Layer 11 of a small transformer language model trained on English Wikipedia (16 layers, counted from 0, width 96).
A neuron's activation on a vector x is SiLU(gate . x) times (in . x), where the dot is the dot product.

Input weights of the MLP neurons that the questions are about. A number n stands for n times 0.001.
n8 gate: 217 109 316 -201 216 96 291 -119 -301 -116 129 39 168 129 86 -28 -276 -189 -149 -55 -40 23 -96 -180 -16 -143 -326 -127 63 -36 70 -53 88 83 -19 -39 103 0 90 148 226 179 125 -109 119 -97 -27 -60 131 -67 154 112 -222 -112 27 121 -152 -44 -87 156 91 -43 -57 181 -104 -28 -172 -80 -53 99 104 -244 -108 -101 188 -128 21 36 -201 12 115 -12 39 -72 63 -96 -172 115 55 43 -39 -8 -89 -8 35 223
n15 gate: 322 -16 -124 -125 -155 236 136 -4 -8 -309 -84 4 -12 -279 68 -248 -178 -40 86 16 85 119 -256 49 -185 -69 58 36 -65 -202 -51 -93 31 133 -114 158 -113 -179 141 75 -152 28 -132 -115 65 115 32 -270 55 -88 28 -190 113 -20 -62 64 -261 20 77 -65 215 -32 63 -4 -12 156 -4 -185 41 162 -291 -135 43 -28 -360 28 -211 28 55 -73 -109 47 -83 -114 -164 152 -50 166 -85 -84 -44 100 -29 225 -48 90
n55 gate: 28 91 25 -192 20 -97 147 -66 40 291 -147 -132 45 -82 -111 -131 -83 -52 4 205 -237 -165 144 32 -260 -109 273 144 244 4 -83 58 -8 -4 0 208 4 -66 -95 16 -109 97 59 -59 -77 -90 -170 -33 25 -159 -112 231 0 -203 -392 42 105 4 165 -324 -161 71 137 -207 106 301 -65 -147 -66 -113 -37 -75 -125 -306 28 44 67 20 -59 -64 20 -43 82 36 79 -12 41 -64 245 -44 -47 16 -53 -59 -56 -190
n116 gate: -176 408 71 -90 29 -87 71 72 86 121 -97 -106 -212 121 -49 164 217 8 58 16 189 141 220 224 -25 140 -175 -70 -45 188 68 -36 36 0 176 -241 36 169 -127 48 -4 -21 -57 291 165 72 0 -29 115 41 4 163 72 50 -155 -304 369 -95 4 -21 198 -247 225 20 142 -8 137 171 -210 -120 183 -82 48 168 -195 33 -116 70 -32 94 41 -96 224 -79 16 117 -34 -62 -95 -158 -44 -73 -17 140 -16 -99
n142 gate: 134 -31 -28 90 -241 77 32 -157 135 176 196 -58 278 32 13 -32 -132 -290 0 62 -77 -150 127 -109 -305 -149 -265 171 103 -229 -35 -203 -139 188 75 -83 17 9 -79 186 -48 0 89 49 -59 154 -280 -219 51 143 -206 -254 -163 36 -61 109 -173 27 149 -55 253 76 -125 -80 142 5 246 110 -41 24 -219 80 4 48 -214 385 -244 253 -132 -67 -9 -162 74 50 80 301 -139 -149 -59 120 248 -204 -92 -97 -4 5
n157 gate: -168 329 105 380 -222 299 7 -96 187 -104 54 11 33 -90 98 45 -173 47 19 137 -132 126 39 19 -304 -199 205 37 191 -37 216 -145 74 66 32 122 85 87 19 -65 -114 -188 25 98 18 -144 76 41 84 69 230 -100 49 -115 103 12 -100 -122 22 -48 -88 -14 -45 -33 -26 160 -26 56 45 -56 -15 88 25 -32 -41 30 103 -129 -219 -99 -95 -46 129 -111 116 -104 45 0 -18 36 137 -91 -165 129 7 89
n181 gate: -32 -72 -103 159 -221 128 -256 -375 118 -49 -18 200 106 -60 338 -266 116 95 65 -9 55 -210 0 110 -141 -156 -324 -137 14 93 76 285 -180 -163 36 165 150 -136 -14 -58 62 46 216 31 -256 -187 -9 -74 -14 388 -168 81 208 -32 181 -299 -106 -55 128 -88 284 -4 -56 5 -28 5 60 158 19 -49 -148 329 -115 53 -152 -92 -171 -238 196 100 -5 203 -53 -74 -167 -28 -33 37 -64 -176 63 117 -144 -129 -81 78
n187 gate: -72 360 -14 117 -41 32 -124 -79 -99 -106 -40 -278 128 -362 -183 -46 124 103 128 151 -203 190 -44 -68 4 -27 -50 140 27 -78 -133 87 187 58 273 -62 22 -79 176 -44 -192 73 -165 80 -54 159 280 -101 -19 -121 4 137 -19 192 -231 286 178 -73 -172 -87 236 -49 251 228 -266 -64 -14 -280 -157 -20 -69 222 197 -123 64 -64 94 -100 -75 -72 -149 -4 136 -282 -228 -23 -209 -90 -163 67 120 -138 184 -132 188 -100
n191 gate: -84 -51 177 56 -8 -227 98 -101 84 -134 56 80 -77 -123 -4 -272 39 -28 -65 -40 -68 36 -70 12 -120 4 -278 72 60 -184 -12 325 -50 -72 39 -4 -70 137 41 -91 -16 344 -83 -67 162 -169 -99 -155 -13 92 -40 214 150 -98 -58 -174 41 -170 -141 49 0 40 116 168 98 335 -212 29 136 -170 232 -80 63 -31 94 -69 25 218 -169 125 -262 70 -306 -101 -175 86 133 218 77 -28 51 -36 -168 224 12 -20
n224 gate: 209 132 -108 92 68 131 -261 -45 -126 -62 -75 100 136 34 112 -207 -132 163 68 74 206 -74 45 38 4 -63 98 -29 59 -30 -99 -61 -16 4 -320 -57 -53 13 -277 -310 24 215 174 -37 -80 66 -116 -9 -118 -104 -54 -220 -13 25 -69 -53 149 -64 -80 13 169 -216 -321 -142 -222 188 -281 -244 146 -214 247 -22 -135 -41 -157 -51 -18 -25 -103 168 -4 -135 -106 -76 -125 166 -173 25 160 100 4 -353 -34 263 4 85
n243 gate: -182 -189 114 -164 131 296 -318 52 36 -70 251 58 122 -63 154 -109 175 239 68 -105 196 -350 82 -135 -13 -36 131 -9 -44 -73 -92 -30 -77 9 -274 -135 125 92 9 105 198 -27 40 48 215 131 -141 -18 88 243 -173 -70 -32 -32 -116 151 76 -166 72 -81 148 114 216 234 104 -86 113 -118 9 97 -59 247 -61 22 239 -278 -9 -417 -113 -4 -80 61 247 27 84 -9 -115 -71 89 -101 140 -242 14 -196 -216 180
n251 gate: 212 62 124 -79 -59 55 30 -89 -79 -299 -194 58 -148 -64 182 -68 -66 -178 -30 0 8 -57 158 67 71 -197 8 33 -238 -179 115 132 44 -8 -33 94 101 52 155 180 214 -143 -70 53 -332 -41 -111 -89 -104 261 25 74 -100 -97 -97 212 211 -152 -205 -169 25 219 -4 -104 64 59 182 161 -90 104 -72 -105 37 322 -270 -46 52 25 -102 234 226 -284 -33 17 41 -68 47 84 222 -103 226 74 -213 37 165 -72
n255 gate: 32 66 -69 -87 -52 239 56 34 4 318 -156 39 -112 -56 180 -28 50 31 -169 105 -28 -132 177 36 -63 32 -12 166 -87 -133 -31 -57 213 31 270 -12 57 -65 -4 -66 -107 -119 4 -350 -99 0 179 120 -107 -59 173 45 8 -328 -38 -25 367 16 60 -24 123 -152 -192 145 -88 60 100 -32 -207 -214 184 -17 -196 15 -12 -195 132 60 -289 -40 -40 -54 -77 -128 66 76 41 44 -139 23 -120 -172 -278 12 -102 68
n8 in: -142 312 -212 -81 127 196 232 122 122 28 -221 81 -8 206 56 21 -123 93 95 -168 33 -187 126 -66 97 -20 -41 -24 -105 0 159 211 117 4 -246 -131 -102 -25 -46 68 -196 318 176 -48 180 0 -292 -214 223 225 -89 208 -198 -74 192 103 -86 -115 285 45 -98 -20 -226 -145 78 -58 -62 -66 -58 44 82 -59 -71 59 103 12 55 135 32 -170 4 106 103 -49 -52 -54 -168 -142 130 20 -156 -56 -132 -12 -12 131
n15 in: -19 -238 51 134 -256 -143 110 -60 -42 -147 102 -214 -136 152 156 75 184 -65 -47 -91 284 -109 -60 -112 0 112 101 61 88 172 181 -15 -33 19 -41 22 93 -115 -201 49 126 131 193 117 -100 83 80 62 0 8 -210 301 -111 12 156 -191 -248 -43 -92 -124 146 273 123 -69 156 164 74 -39 -118 12 -90 193 48 52 39 -35 -12 15 -4 -4 104 -26 52 174 -125 -273 154 62 -4 68 -30 -265 -47 34 61 201
n55 in: 212 67 -283 -34 232 201 -95 -103 21 -125 -71 13 -224 91 -244 -87 54 -126 264 297 0 13 21 -82 -55 47 52 -25 297 -203 112 167 147 -47 37 100 33 -280 144 129 62 214 -8 67 -243 -33 -96 95 309 21 -25 -13 -203 -47 45 153 -21 34 64 176 -77 218 -13 173 -246 151 95 -199 -9 221 39 13 21 -37 73 -141 -106 -56 129 13 -276 153 17 146 -97 151 57 -60 -166 -126 -96 311 113 112 -25 -227
n116 in: 146 153 173 -173 139 13 5 173 -4 -87 -154 -137 243 81 277 -36 205 4 -54 123 -67 -26 169 198 -204 -85 -231 -98 80 209 87 -154 -56 -168 26 48 13 270 55 -122 -176 13 281 171 -36 -209 -114 -32 -268 -4 297 88 102 -108 -56 226 45 224 0 193 27 70 184 -40 -239 -416 -225 86 46 111 63 158 -52 170 68 -229 -223 -54 26 53 267 -130 87 -27 -62 271 -133 -120 13 26 -192 -44 109 0 -101 144
n142 in: -110 -289 -74 149 248 -15 -49 -257 -178 -203 -52 -43 127 -15 105 -414 -113 -158 132 109 -120 -231 52 -44 -43 266 -15 -39 67 113 -33 167 -5 62 24 38 14 -124 154 -184 93 261 -237 -66 160 47 -143 -220 -90 -138 -177 151 314 58 -28 178 -389 39 87 15 43 195 159 -253 93 235 477 127 -109 -63 34 -40 -103 141 127 -39 -35 232 -132 -226 178 -107 -178 -214 133 234 -104 -183 -34 -19 132 181 -211 -14 -110 209
n157 in: 317 -56 314 139 202 228 -150 11 -162 -189 -112 -11 -77 100 -4 -39 100 -38 -38 -63 49 -290 -29 8 -8 -103 -19 132 -143 -73 -37 25 11 -53 174 33 11 8 58 -126 -4 61 -63 -52 209 -137 142 -81 -20 90 23 28 -110 168 -212 -36 31 -168 118 111 -15 101 39 229 -84 38 31 119 -50 213 84 -253 -81 7 103 145 -240 122 41 -121 204 66 85 -88 11 -46 -285 -53 -80 -120 212 -93 135 -162 116 175
n181 in: 368 -198 157 215 213 -217 117 -186 10 -127 -304 167 -39 327 -180 39 184 52 63 19 -231 -99 -61 -131 172 -260 200 -48 62 -68 136 -189 -23 210 -230 -52 -102 479 -232 -118 -9 227 199 61 -116 -160 -109 -97 -10 -57 -210 -221 -70 -19 -32 -56 -19 -15 149 -39 -149 -118 119 -281 78 -141 63 0 84 36 -141 -30 191 -33 0 203 -295 -72 -230 96 29 -210 -79 48 -109 -54 421 -43 67 -38 -9 -90 112 89 166 237
n187 in: -159 121 -42 100 151 -142 -9 260 -64 36 306 36 -51 189 157 -19 196 203 -42 -9 -5 -174 -128 129 -95 -55 166 136 9 56 -62 -13 -215 109 249 -129 114 108 210 161 233 -64 -45 134 352 209 -148 263 52 -95 -5 371 85 -41 -79 -29 83 -115 -73 188 -297 -256 42 -352 -37 277 97 -92 33 -64 -51 -138 -102 -124 -166 -192 156 32 13 300 118 53 151 83 -171 92 -206 246 41 180 -139 -18 97 -67 54 73
n191 in: 83 26 273 -144 150 119 -98 89 -101 -159 143 -13 31 -294 212 215 -17 -117 205 194 -88 245 89 146 -70 4 -209 4 -105 -192 -94 -156 455 -92 137 -94 -119 36 -176 -155 -64 57 0 116 35 188 78 93 173 95 -22 -220 -191 204 -51 9 102 -71 -53 97 13 -151 -50 -22 -40 -209 97 93 94 -76 -102 -165 221 47 314 110 -36 132 -94 -101 -320 123 179 -102 -217 164 -68 -88 39 -52 -288 -143 -80 -47 -217 22
n224 in: -36 -18 298 -27 -14 -131 -233 265 18 -48 84 -179 113 114 -62 -188 88 -200 -46 -132 -72 132 -209 -18 -156 32 -50 121 81 -238 127 -78 -22 -18 -188 -109 -48 -138 23 35 -78 -324 18 291 176 -66 221 123 -126 213 49 -37 -167 -367 0 -152 -77 -50 -157 -9 86 -40 -42 -53 27 100 -141 -205 60 -39 -82 19 105 -39 172 -144 392 -63 -70 -72 323 -48 -109 140 98 246 88 238 121 195 194 13 -329 210 226 140
n243 in: 158 147 60 99 132 18 -152 -66 5 -44 27 -113 -14 -106 -157 -69 67 -54 -28 165 -23 -49 -48 -183 -81 64 -74 -86 167 -346 -253 178 -152 90 93 -97 -166 -158 -181 -129 -61 -73 192 -36 159 230 13 50 -75 22 90 189 -150 -128 -87 -320 -50 64 27 284 -263 -22 70 -135 110 -101 -92 138 -14 -216 -92 -312 334 -194 -124 273 -250 82 84 54 14 171 -141 5 -269 -193 56 267 140 139 -138 281 359 4 -45 -164
n251 in: 63 -31 69 103 168 32 -252 -35 206 35 -382 228 -91 -123 98 -211 -207 227 -32 106 -126 84 183 168 103 140 -110 314 -76 -32 26 86 -212 -192 53 88 -65 -37 -23 57 404 329 115 53 -50 -97 -53 -5 93 -27 116 -117 28 -118 -182 76 91 14 -36 322 -50 -84 42 -165 -219 36 -254 73 46 -292 46 -192 -266 158 -27 -136 136 -239 -83 130 -76 113 22 -195 -84 -123 -315 -49 45 -49 154 -75 -114 -48 -18 190
n255 in: 0 29 332 -13 86 -17 148 -25 -158 0 -8 47 194 113 -46 -44 105 -135 377 0 21 -42 -141 258 127 -34 56 -60 -187 165 167 -119 -160 178 -183 -200 -289 136 18 -4 -111 -99 -160 197 -94 -167 -59 -22 -274 -190 25 31 -35 -65 -45 32 -39 -125 -68 -207 90 97 150 -144 -368 -238 164 -139 -153 -23 -125 71 -161 25 -108 -103 80 69 96 -51 81 -87 -79 202 42 -125 -339 73 -137 -42 -134 206 -152 -71 -262 -39

Each question shows a token from some text and the vector x that enters the MLP there. A number n stands for n times 0.015.

"t": -68 -81 -138 74 -118 -131 5 129 154 -65 197 -101 -10 129 4 -11 98 -35 -29 140 -168 120 -35 -56 -75 220 335 -87 -166 104 72 -98 -15 -130 -19 -7 -105 -69 109 110 -124 -79 -72 100 -184 24 -47 17 125 207 138 -30 63 81 -27 -174 251 -29 -218 19 -38 -53 -8 -102 190 -73 18 234 89 -68 -164 -52 -112 200 57 -34 -3 20 140 -148 -79 185 -105 123 -64 25 13 -49 161 221 69 124 133 88 157 116
Which neuron fires most, and how strongly? n142, at about 0.59

"Species": -63 -204 -208 66 138 -82 80 -111 58 237 22 -86 51 107 -16 -252 44 14 98 -22 37 139 -75 -64 -70 141 -1 -214 -134 119 -55 -11 139 50 66 -43 80 29 -181 116 -100 191 60 64 -50 -104 -173 51 -3 50 -4 152 -257 59 82 -42 85 -69 -26 172 87 -43 247 188 14 -90 -58 80 -29 -21 -59 -55 31 -38 245 189 -123 -94 147 -20 -35 341 -112 171 -34 70 198 1 179 155 125 2 59 -15 39 18
The neuron with the highest activation: n181

";": 55 158 -164 -26 21 152 207 207 63 -65 12 232 91 -121 -133 -129 -24 -8 59 -34 67 -93 -54 65 -95 50 148 -259 -122 258 -130 -199 3 -97 183 -63 100 -333 -13 -43 -126 49 39 77 -33 -55 -158 -47 142 -113 -15 -114 232 21 -45 -189 42 28 -46 -12 -178 24 245 43 12 -167 -108 -108 58 5 54 -124 53 26 12 -70 20 -21 84 18 -51 -178 -35 103 150 -87 15 -16 117 126 -20 45 191 -174 35 56
The neuron with the highest activation: n116

",": 80 -76 1 127 149 59 93 148 81 -35 112 86 13 263 -89 -94 108 -122 -3 -25 201 -66 -173 -2 39 140 117 -79 -77 169 -79 -267 215 -169 58 44 92 -375 -69 12 -104 59 94 -48 -126 -71 33 35 -44 -55 -43 -124 56 38 -17 -253 -68 -129 -28 90 -235 -60 89 64 -52 -28 -75 -21 -53 -69 -96 -10 -130 132 17 46 18 33 120 208 -141 41 -40 131 9 27 67 -65 132 212 222 -18 164 17 36 -58
The neuron with the highest activation: n224

" or": 22 3 70 164 -40 25 -75 39 -52 -102 182 34 -51 242 -118 -96 43 -117 48 110 -116 32 77 -57 -164 135 208 -355 -146 128 -61 -23 209 263 204 97 -2 -177 16 -104 0 59 223 -67 42 3 -172 34 -46 119 73 -238 24 -32 101 -117 -53 99 -71 61 -253 103 82 86 11 -92 36 -48 -27 66 -163 -31 -105 75 -5 99 25 64 183 21 -148 -169 -236 104 63 -87 22 17 -16 188 56 -31 182 -130 -18 -60
The three highest activations, in order: n251, n142, n8

" R": 233 -15 -88 -36 126 57 4 8 -82 145 4 -201 9 88 7 -80 -57 5 -97 18 -103 -62 -74 -81 -140 261 122 -7 -17 233 91 -216 88 103 237 128 -5 39 -179 47 -228 -16 -11 -64 -45 -15 25 156 26 74 144 7 -71 -199 -116 -118 -40 -102 -209 59 -208 -80 159 65 -30 -96 -115 45 118 26 -4 -46 -235 167 -91 -34 -6 -121 222 24 -230 69 112 229 -106 -31 -21 -123 165 69 30 54 125 -47 207 72
The neuron with the highest activation: n55

" original": -68 -2 64 204 154 -52 0 43 123 -5 214 -48 90 23 13 -140 107 43 -159 190 -112 93 -116 -260 -84 131 -129 1 -216 -13 -60 -265 -6 170 169 -164 199 -116 -69 -132 -10 -214 -14 -7 -255 -148 33 -51 14 76 107 35 145 -46 55 -153 24 96 -146 -3 -158 -34 105 16 8 -141 157 -12 76 48 -43 -105 -98 178 45 -104 -90 -22 168 -12 -127 27 161 97 -208 -27 156 -93 4 166 19 118 152 -61 12 -61
The three highest activations, in order: n187, n8, n251

"gen": -222 8 -64 63 160 177 -7 -141 -110 162 80 -75 41 -128 -170 -239 81 -25 -21 164 -29 -60 47 -111 -157 70 -5 -82 -86 -23 -156 -182 81 232 190 -66 2 9 -175 203 -56 -107 -109 38 -1 -18 -11 44 -33 41 31 95 -90 20 181 -67 -114 129 -7 87 82 -9 67 -188 -28 -119 221 14 34 -68 53 194 -234 41 -80 -69 -191 -55 75 137 -187 125 -24 139 55 -10 204 -177 83 273 9 45 170 111 -40 -96
Which neuron fires most, and how strongly? n142, at about 9

" Ma": 309 -152 97 -59 291 96 28 95 -7 56 59 -156 -89 186 -35 -98 -83 -61 55 1 -48 4 55 41 -92 17 134 1 -47 252 -19 61 131 8 227 67 28 21 -76 31 -178 -203 -21 -181 52 -125 26 -81 19 45 43 15 4 -15 22 -96 -176 -187 -85 -53 -384 -36 -13 -38 35 50 84 122 122 -14 68 -108 -154 131 87 23 -48 81 107 -24 -5 208 -88 226 118 -76 -5 -95 155 274 71 132 126 99 58 -122
The neuron with the highest activation: n55

"man": 37 -168 36 105 215 -31 -121 211 97 -248 236 -197 -97 154 -151 38 -63 -8 92 -49 105 -50 -4 -28 -95 -42 -5 -36 -145 60 -121 53 95 32 76 6 81 -8 -172 70 -52 96 -168 3 -76 83 8 -84 -137 134 38 198 15 127 207 -265 27 -128 -56 180 -189 -23 136 17 -110 -35 -83 -100 127 -1 -258 -71 -174 83 210 -148 -94 63 177 166 -16 -59 52 80 -82 -44 81 58 136 145 41 49 3 91 -85 -146
Which neuron fires most, and how strongly? n191, at about 4.2

" on": -96 -193 90 181 -60 35 98 40 79 115 -3 16 70 95 28 -36 -29 -55 183 104 24 25 -135 92 -92 276 79 -217 -176 -97 -68 -233 81 6 120 -117 79 -165 -4 7 -52 -165 -43 185 -91 71 -110 -59 -15 -17 -106 38 272 -205 115 -201 4 -15 17 -176 -204 167 236 19 -37 22 -24 -34 -15 -12 -32 -173 -113 239 236 -108 -43 -18 -8 -70 -1 -103 -226 -97 73 1 40 -196 17 83 29 24 20 101 64 6
The neuron with the highest activation: n255

"z": -58 -82 193 94 34 8 140 184 -168 16 41 186 124 -178 22 -242 63 58 -114 13 44 20 -98 64 29 90 43 115 -13 -6 48 -65 121 34 6 -7 -234 -201 -63 160 -255 -73 -17 -147 -43 -113 228 26 -142 -35 57 -52 129 100 218 -67 118 -64 -79 179 -169 -40 83 63 45 -91 -126 94 -11 -221 -94 55 -32 212 122 -89 -210 46 146 34 58 179 -91 78 112 -54 -22 -164 163 88 66 81 110 143 184 82
The neuron with the highest activation: n8

"ization": -75 42 -71 65 133 -19 -49 -50 152 149 -103 -45 41 103 -6 -184 13 19 -30 57 62 110 -132 163 -23 69 271 -36 -259 47 94 -106 -135 -101 123 -30 99 -166 -54 175 -197 -91 124 69 4 -145 3 -116 -140 159 31 -132 35 27 225 -199 117 52 -223 25 -134 -49 93 159 48 -30 -44 92 -101 -27 -152 35 -57 237 18 3 -52 -138 35 -49 -93 159 124 10 29 167 192 -65 124 138 -33 169 125 163 198 94
The neuron with the highest activation: n116

" public": -88 -18 -98 197 28 -26 80 -35 183 62 156 -266 39 41 -8 -97 14 -14 -33 149 -67 -8 -113 -31 -21 139 -68 154 -146 -140 -57 -318 -86 40 199 -41 158 -27 -254 42 -167 -24 -56 -18 -146 -96 -138 35 2 217 63 -224 29 20 75 -218 -82 4 -159 -90 50 -41 48 171 135 -69 -4 49 116 37 -96 37 73 143 85 -89 -99 -47 171 10 -167 61 65 123 -121 3 192 -147 -3 24 72 131 222 -158 128 131
The neuron with the highest activation: n181

"in": 33 -61 -249 39 43 -131 74 25 247 123 57 -81 32 -40 -183 53 -53 -104 135 34 23 -23 -183 -9 -108 58 261 60 -43 -49 -148 -9 -46 -16 91 -2 46 -181 19 157 80 2 118 187 -146 -62 -17 104 159 326 47 -36 153 177 120 -66 141 194 -1 38 -51 68 203 -95 11 -140 -73 37 -34 -70 -213 -144 -238 178 132 -145 6 10 38 -20 -158 189 -14 -150 -33 -18 119 81 24 5 -147 -57 157 96 67 129
The neuron with the highest activation: n157

"and": -42 -174 -202 109 219 54 1 204 65 53 35 247 48 114 -186 -5 -21 -95 -30 43 -81 -101 -160 -41 -48 33 -7 126 18 -133 83 -75 -43 156 -64 78 -61 -17 24 -147 43 -20 133 41 99 -43 149 59 98 5 -23 -100 -197 313 43 -116 74 78 89 -85 14 121 1 47 17 -103 -191 96 76 -111 -117 5 -120 356 45 -257 -62 17 -22 34 156 78 -166 -152 -39 -79 103 -54 -149 154 -91 3 121 -4 102 226
The neuron with the highest activation: n224

" re": 203 -117 -55 339 171 117 -10 -69 -68 14 -23 -353 21 155 108 29 198 -53 -22 112 -111 -16 -39 -191 -10 -81 -13 -190 -153 76 3 83 -67 104 281 71 -44 -37 -82 -67 -153 -209 -9 -6 -30 -101 84 66 -355 -32 11 -121 -88 52 -11 -247 83 -6 -190 -14 -90 -15 126 171 85 -145 -153 -92 139 -13 40 -184 -108 57 -4 68 -61 -35 58 68 -178 -103 -16 78 -86 -39 68 -140 -7 102 110 59 9 20 27 22
Which neuron fires most, and how strongly? n8, at about 1.8

" north": -218 77 48 281 170 -216 80 -121 27 -172 -31 -50 75 -67 26 -71 2 11 107 98 -114 65 -31 -163 -20 83 125 70 30 -22 7 -56 71 39 185 -67 140 75 -168 -130 -60 -169 46 -75 -101 -152 63 165 -72 51 -54 -44 8 -136 2 -192 72 28 -15 -5 -206 -207 79 -161 87 -43 -250 0 -97 -55 -156 -43 -139 66 70 -92 -75 120 153 52 -47 90 -34 60 -69 -137 103 -225 64 401 -34 98 198 -52 20 -58
The neuron with the highest activation: n187

"ition": -33 -65 -159 76 184 -83 -93 -57 17 200 73 80 -16 -40 -55 -105 146 -1 -59 30 -10 53 -196 -277 -18 90 74 8 -166 57 9 -261 -42 32 233 -44 132 -44 -23 201 23 -30 -25 89 -119 -15 -86 -52 -95 36 59 72 91 97 131 -141 148 139 -214 3 -90 39 -39 220 -18 -121 -73 -23 -65 53 -208 -52 -103 -40 196 -161 -205 8 57 -89 -8 18 170 81 -161 28 86 -188 70 120 234 287 11 59 38 202
The neuron with the highest activation: n187

"er": 79 -33 -15 151 247 14 -16 -21 -84 157 17 128 -31 -132 132 8 -31 -9 -12 151 -182 161 -106 -60 71 222 172 100 -362 20 -161 28 74 71 12 -55 -127 7 18 70 -165 82 -35 -114 -88 -194 151 222 -123 -63 -125 96 -50 82 131 -69 -161 11 -155 258 14 -20 128 81 29 -132 -110 59 45 -225 -132 55 146 62 24 -48 -153 73 211 -26 -54 118 34 -56 -79 -77 101 -229 157 78 -47 -22 41 3 -21 -71
The neuron with the highest activation: n224

"g": 73 -180 -104 -154 117 62 32 99 -224 92 12 116 -81 29 -29 -173 -9 -205 -136 55 -141 -94 48 -142 -141 143 215 20 -63 62 -29 17 105 -87 -38 10 -110 -51 4 214 -188 -247 58 20 -24 -139 53 124 -132 30 -47 -31 -33 17 134 -136 -44 36 -70 50 41 55 -39 -311 41 -87 -164 44 175 -4 -90 -38 -161 6 -82 -172 55 -249 -19 -192 57 -49 -29 -206 -74 -258 14 -67 115 158 164 -53 -79 131 -106 237
The neuron with the highest activation: n224

"b": -22 -1 150 -98 50 -29 1 109 -109 -14 86 117 44 -21 -53 -77 -11 -175 -195 -85 63 161 -92 -219 85 101 17 202 -90 27 187 65 8 -113 149 -101 -171 31 90 375 -77 -129 -20 -8 -91 -263 -11 26 44 84 -6 -122 -61 46 106 44 25 -141 -7 19 -153 144 -55 -87 -38 -106 -7 199 197 26 -178 -124 -280 -65 -49 -63 -91 87 198 -49 75 183 -110 190 -48 -221 87 -127 138 -80 19 79 -65 223 15 106
Which two neurons fire most, strongest first? n251, n8

" species": -105 -54 -138 192 72 -130 0 -70 78 145 97 72 88 68 -20 -171 -77 -46 -8 74 -192 52 -65 -167 -136 83 60 -123 -182 256 24 162 155 78 155 -63 152 -120 -222 -119 -171 -140 135 1 -134 -104 -43 35 -83 77 18 -58 34 60 96 -221 75 -25 46 71 -50 -166 144 11 101 -83 -96 96 -97 121 94 -82 -64 -20 226 -76 -141 67 150 -17 -204 155 -57 148 -108 -5 98 29 196 220 85 158 143 -38 92 76
Which two neurons fire most, strongest first? n181, n255

"s": 12 -66 -108 0 -38 63 -21 -4 137 175 87 237 26 37 75 -36 33 41 171 -24 219 17 -103 -201 20 -89 185 -60 -108 -38 -64 -175 -95 69 320 -84 -74 -292 136 162 116 11 100 84 101 57 89 137 25 -55 -27 -86 122 100 162 -104 110 1 45 -197 -123 141 271 0 117 23 59 -24 39 -55 -10 9 62 108 215 -202 -174 27 6 9 60 94 -92 296 -100 -38 45 70 -56 64 102 123 65 11 88 68
The neuron with the highest activation: n243

" and": 70 107 34 -16 38 76 98 153 55 -81 38 172 63 5 -132 -145 69 -23 20 57 138 -111 97 -110 -110 56 -25 -342 -209 48 -147 -140 66 -78 199 -11 -103 -214 37 -186 -133 36 232 52 -20 -31 -68 85 -1 -34 -48 -150 190 -19 77 -126 -119 -46 -26 35 -165 73 268 36 -37 -61 -120 -143 -150 44 -3 -101 -106 51 87 -31 -34 -16 119 45 -60 -337 -37 143 114 -35 -7 -80 59 148 -2 125 247 -189 73 78
Which two neurons fire most, strongest first? n243, n251

"re": -93 -55 -115 -62 230 156 -158 279 -160 68 87 -137 -198 186 117 -49 -27 81 -4 -131 -121 -9 58 -181 -81 29 -67 -23 -109 44 -137 12 180 69 92 -72 -116 40 -155 1 -61 -34 -46 93 29 -228 56 -138 51 71 -176 107 -127 235 202 0 110 -31 -202 -44 -57 159 -107 -85 211 -58 -100 21 32 -84 32 -172 -249 -12 -142 -112 -85 -188 1 119 128 -45 -86 -35 -93 -81 116 13 -17 145 246 27 54 6 7 77
Which two neurons fire most, strongest first? n224, n243

" F": 34 -92 46 -27 239 92 181 202 -99 -53 -40 -9 -224 109 -13 -134 -46 -52 78 -87 144 85 46 -39 18 194 207 229 5 -9 -59 -2 1 53 226 -35 51 -130 -90 13 -256 -76 -72 -159 103 -103 64 -44 15 60 46 -100 -8 -122 98 -3 -149 -235 -118 94 -255 -94 24 245 48 -43 -80 47 183 65 -35 -96 -171 142 -102 -26 -29 -16 28 53 -100 114 -80 101 28 -161 -132 -118 176 199 -81 249 -63 53 139 5
The neuron with the highest activation: n8

" ": 202 -51 -303 67 78 28 -16 64 -138 23 -20 -30 -73 133 39 -72 -5 138 189 45 44 -35 -47 50 -108 -31 -29 120 -205 140 -100 3 95 117 95 -215 80 -76 -39 188 -93 -69 67 94 62 -29 32 -100 -50 41 -66 -7 85 -152 23 -175 67 214 -134 -85 -155 108 162 3 88 -181 -84 -59 320 25 -60 -16 -9 140 6 167 -129 106 4 31 -84 -99 -150 61 -28 -200 -79 -55 -54 315 -244 -72 24 74 -117 39
Which two neurons fire most, strongest first? n15, n251

" under": -132 -160 77 305 67 134 112 -22 46 -15 30 -54 58 185 185 28 65 -56 191 270 69 48 -120 2 -108 141 14 -254 -215 38 -119 -2 212 -85 129 -102 159 24 132 28 -41 -173 -4 -127 -53 -85 -96 89 -145 -42 28 -42 105 -118 16 -120 13 38 -29 -79 -160 41 218 -39 88 25 9 -87 130 -126 71 -246 -18 33 -47 -23 -71 45 -95 146 -235 -19 -155 -31 -40 -167 88 -83 80 82 -228 76 91 185 8 15
The neuron with the highest activation: n191

"al": -70 -114 -52 67 34 37 199 113 270 -109 -51 -243 29 172 -40 4 -50 71 -83 -40 144 46 -63 -34 -137 42 -80 10 -95 39 121 -67 -83 67 215 -75 -142 -181 -86 142 -35 94 64 39 -102 -194 -277 -130 94 131 155 -12 35 23 99 -158 -87 60 -193 -62 -100 -17 51 78 16 -17 43 -48 92 -98 -206 -22 73 221 68 -46 -32 51 273 181 -267 75 -87 -70 -167 55 167 -9 207 -128 43 129 -51 18 -78 -12
The neuron with the highest activation: n15

"ol": -61 -141 -189 70 117 -35 -164 92 187 157 106 -48 43 145 -54 148 40 -42 -80 55 -23 77 -66 -111 58 48 238 61 -253 9 -29 -182 -87 1 37 70 -367 -172 -50 46 -52 -50 -81 106 -77 -245 2 -7 66 161 109 -31 141 135 111 -235 55 143 -59 -106 -4 24 125 -40 -79 -155 22 65 116 129 -111 86 -119 54 39 -173 37 13 42 -58 -101 76 37 42 91 -19 127 -217 236 68 123 102 -63 25 209 193
The neuron with the highest activation: n142

"be": -93 -60 104 -44 91 -25 32 85 38 -25 70 -28 -96 122 -229 -4 152 20 -130 -378 107 119 194 78 -14 -58 92 211 -22 -85 31 30 75 27 -164 -93 -109 -66 109 1 -76 3 88 52 24 -187 65 -4 146 73 -7 -172 -161 90 15 -97 -13 49 -55 -99 -131 -63 114 -5 53 130 -16 -19 294 -39 -94 -122 -219 105 33 32 -98 -74 164 -56 156 50 -61 -46 143 -159 197 -188 278 -114 138 188 80 -10 -88 6
Which neuron fires most, and how strongly? n142, at about 0.42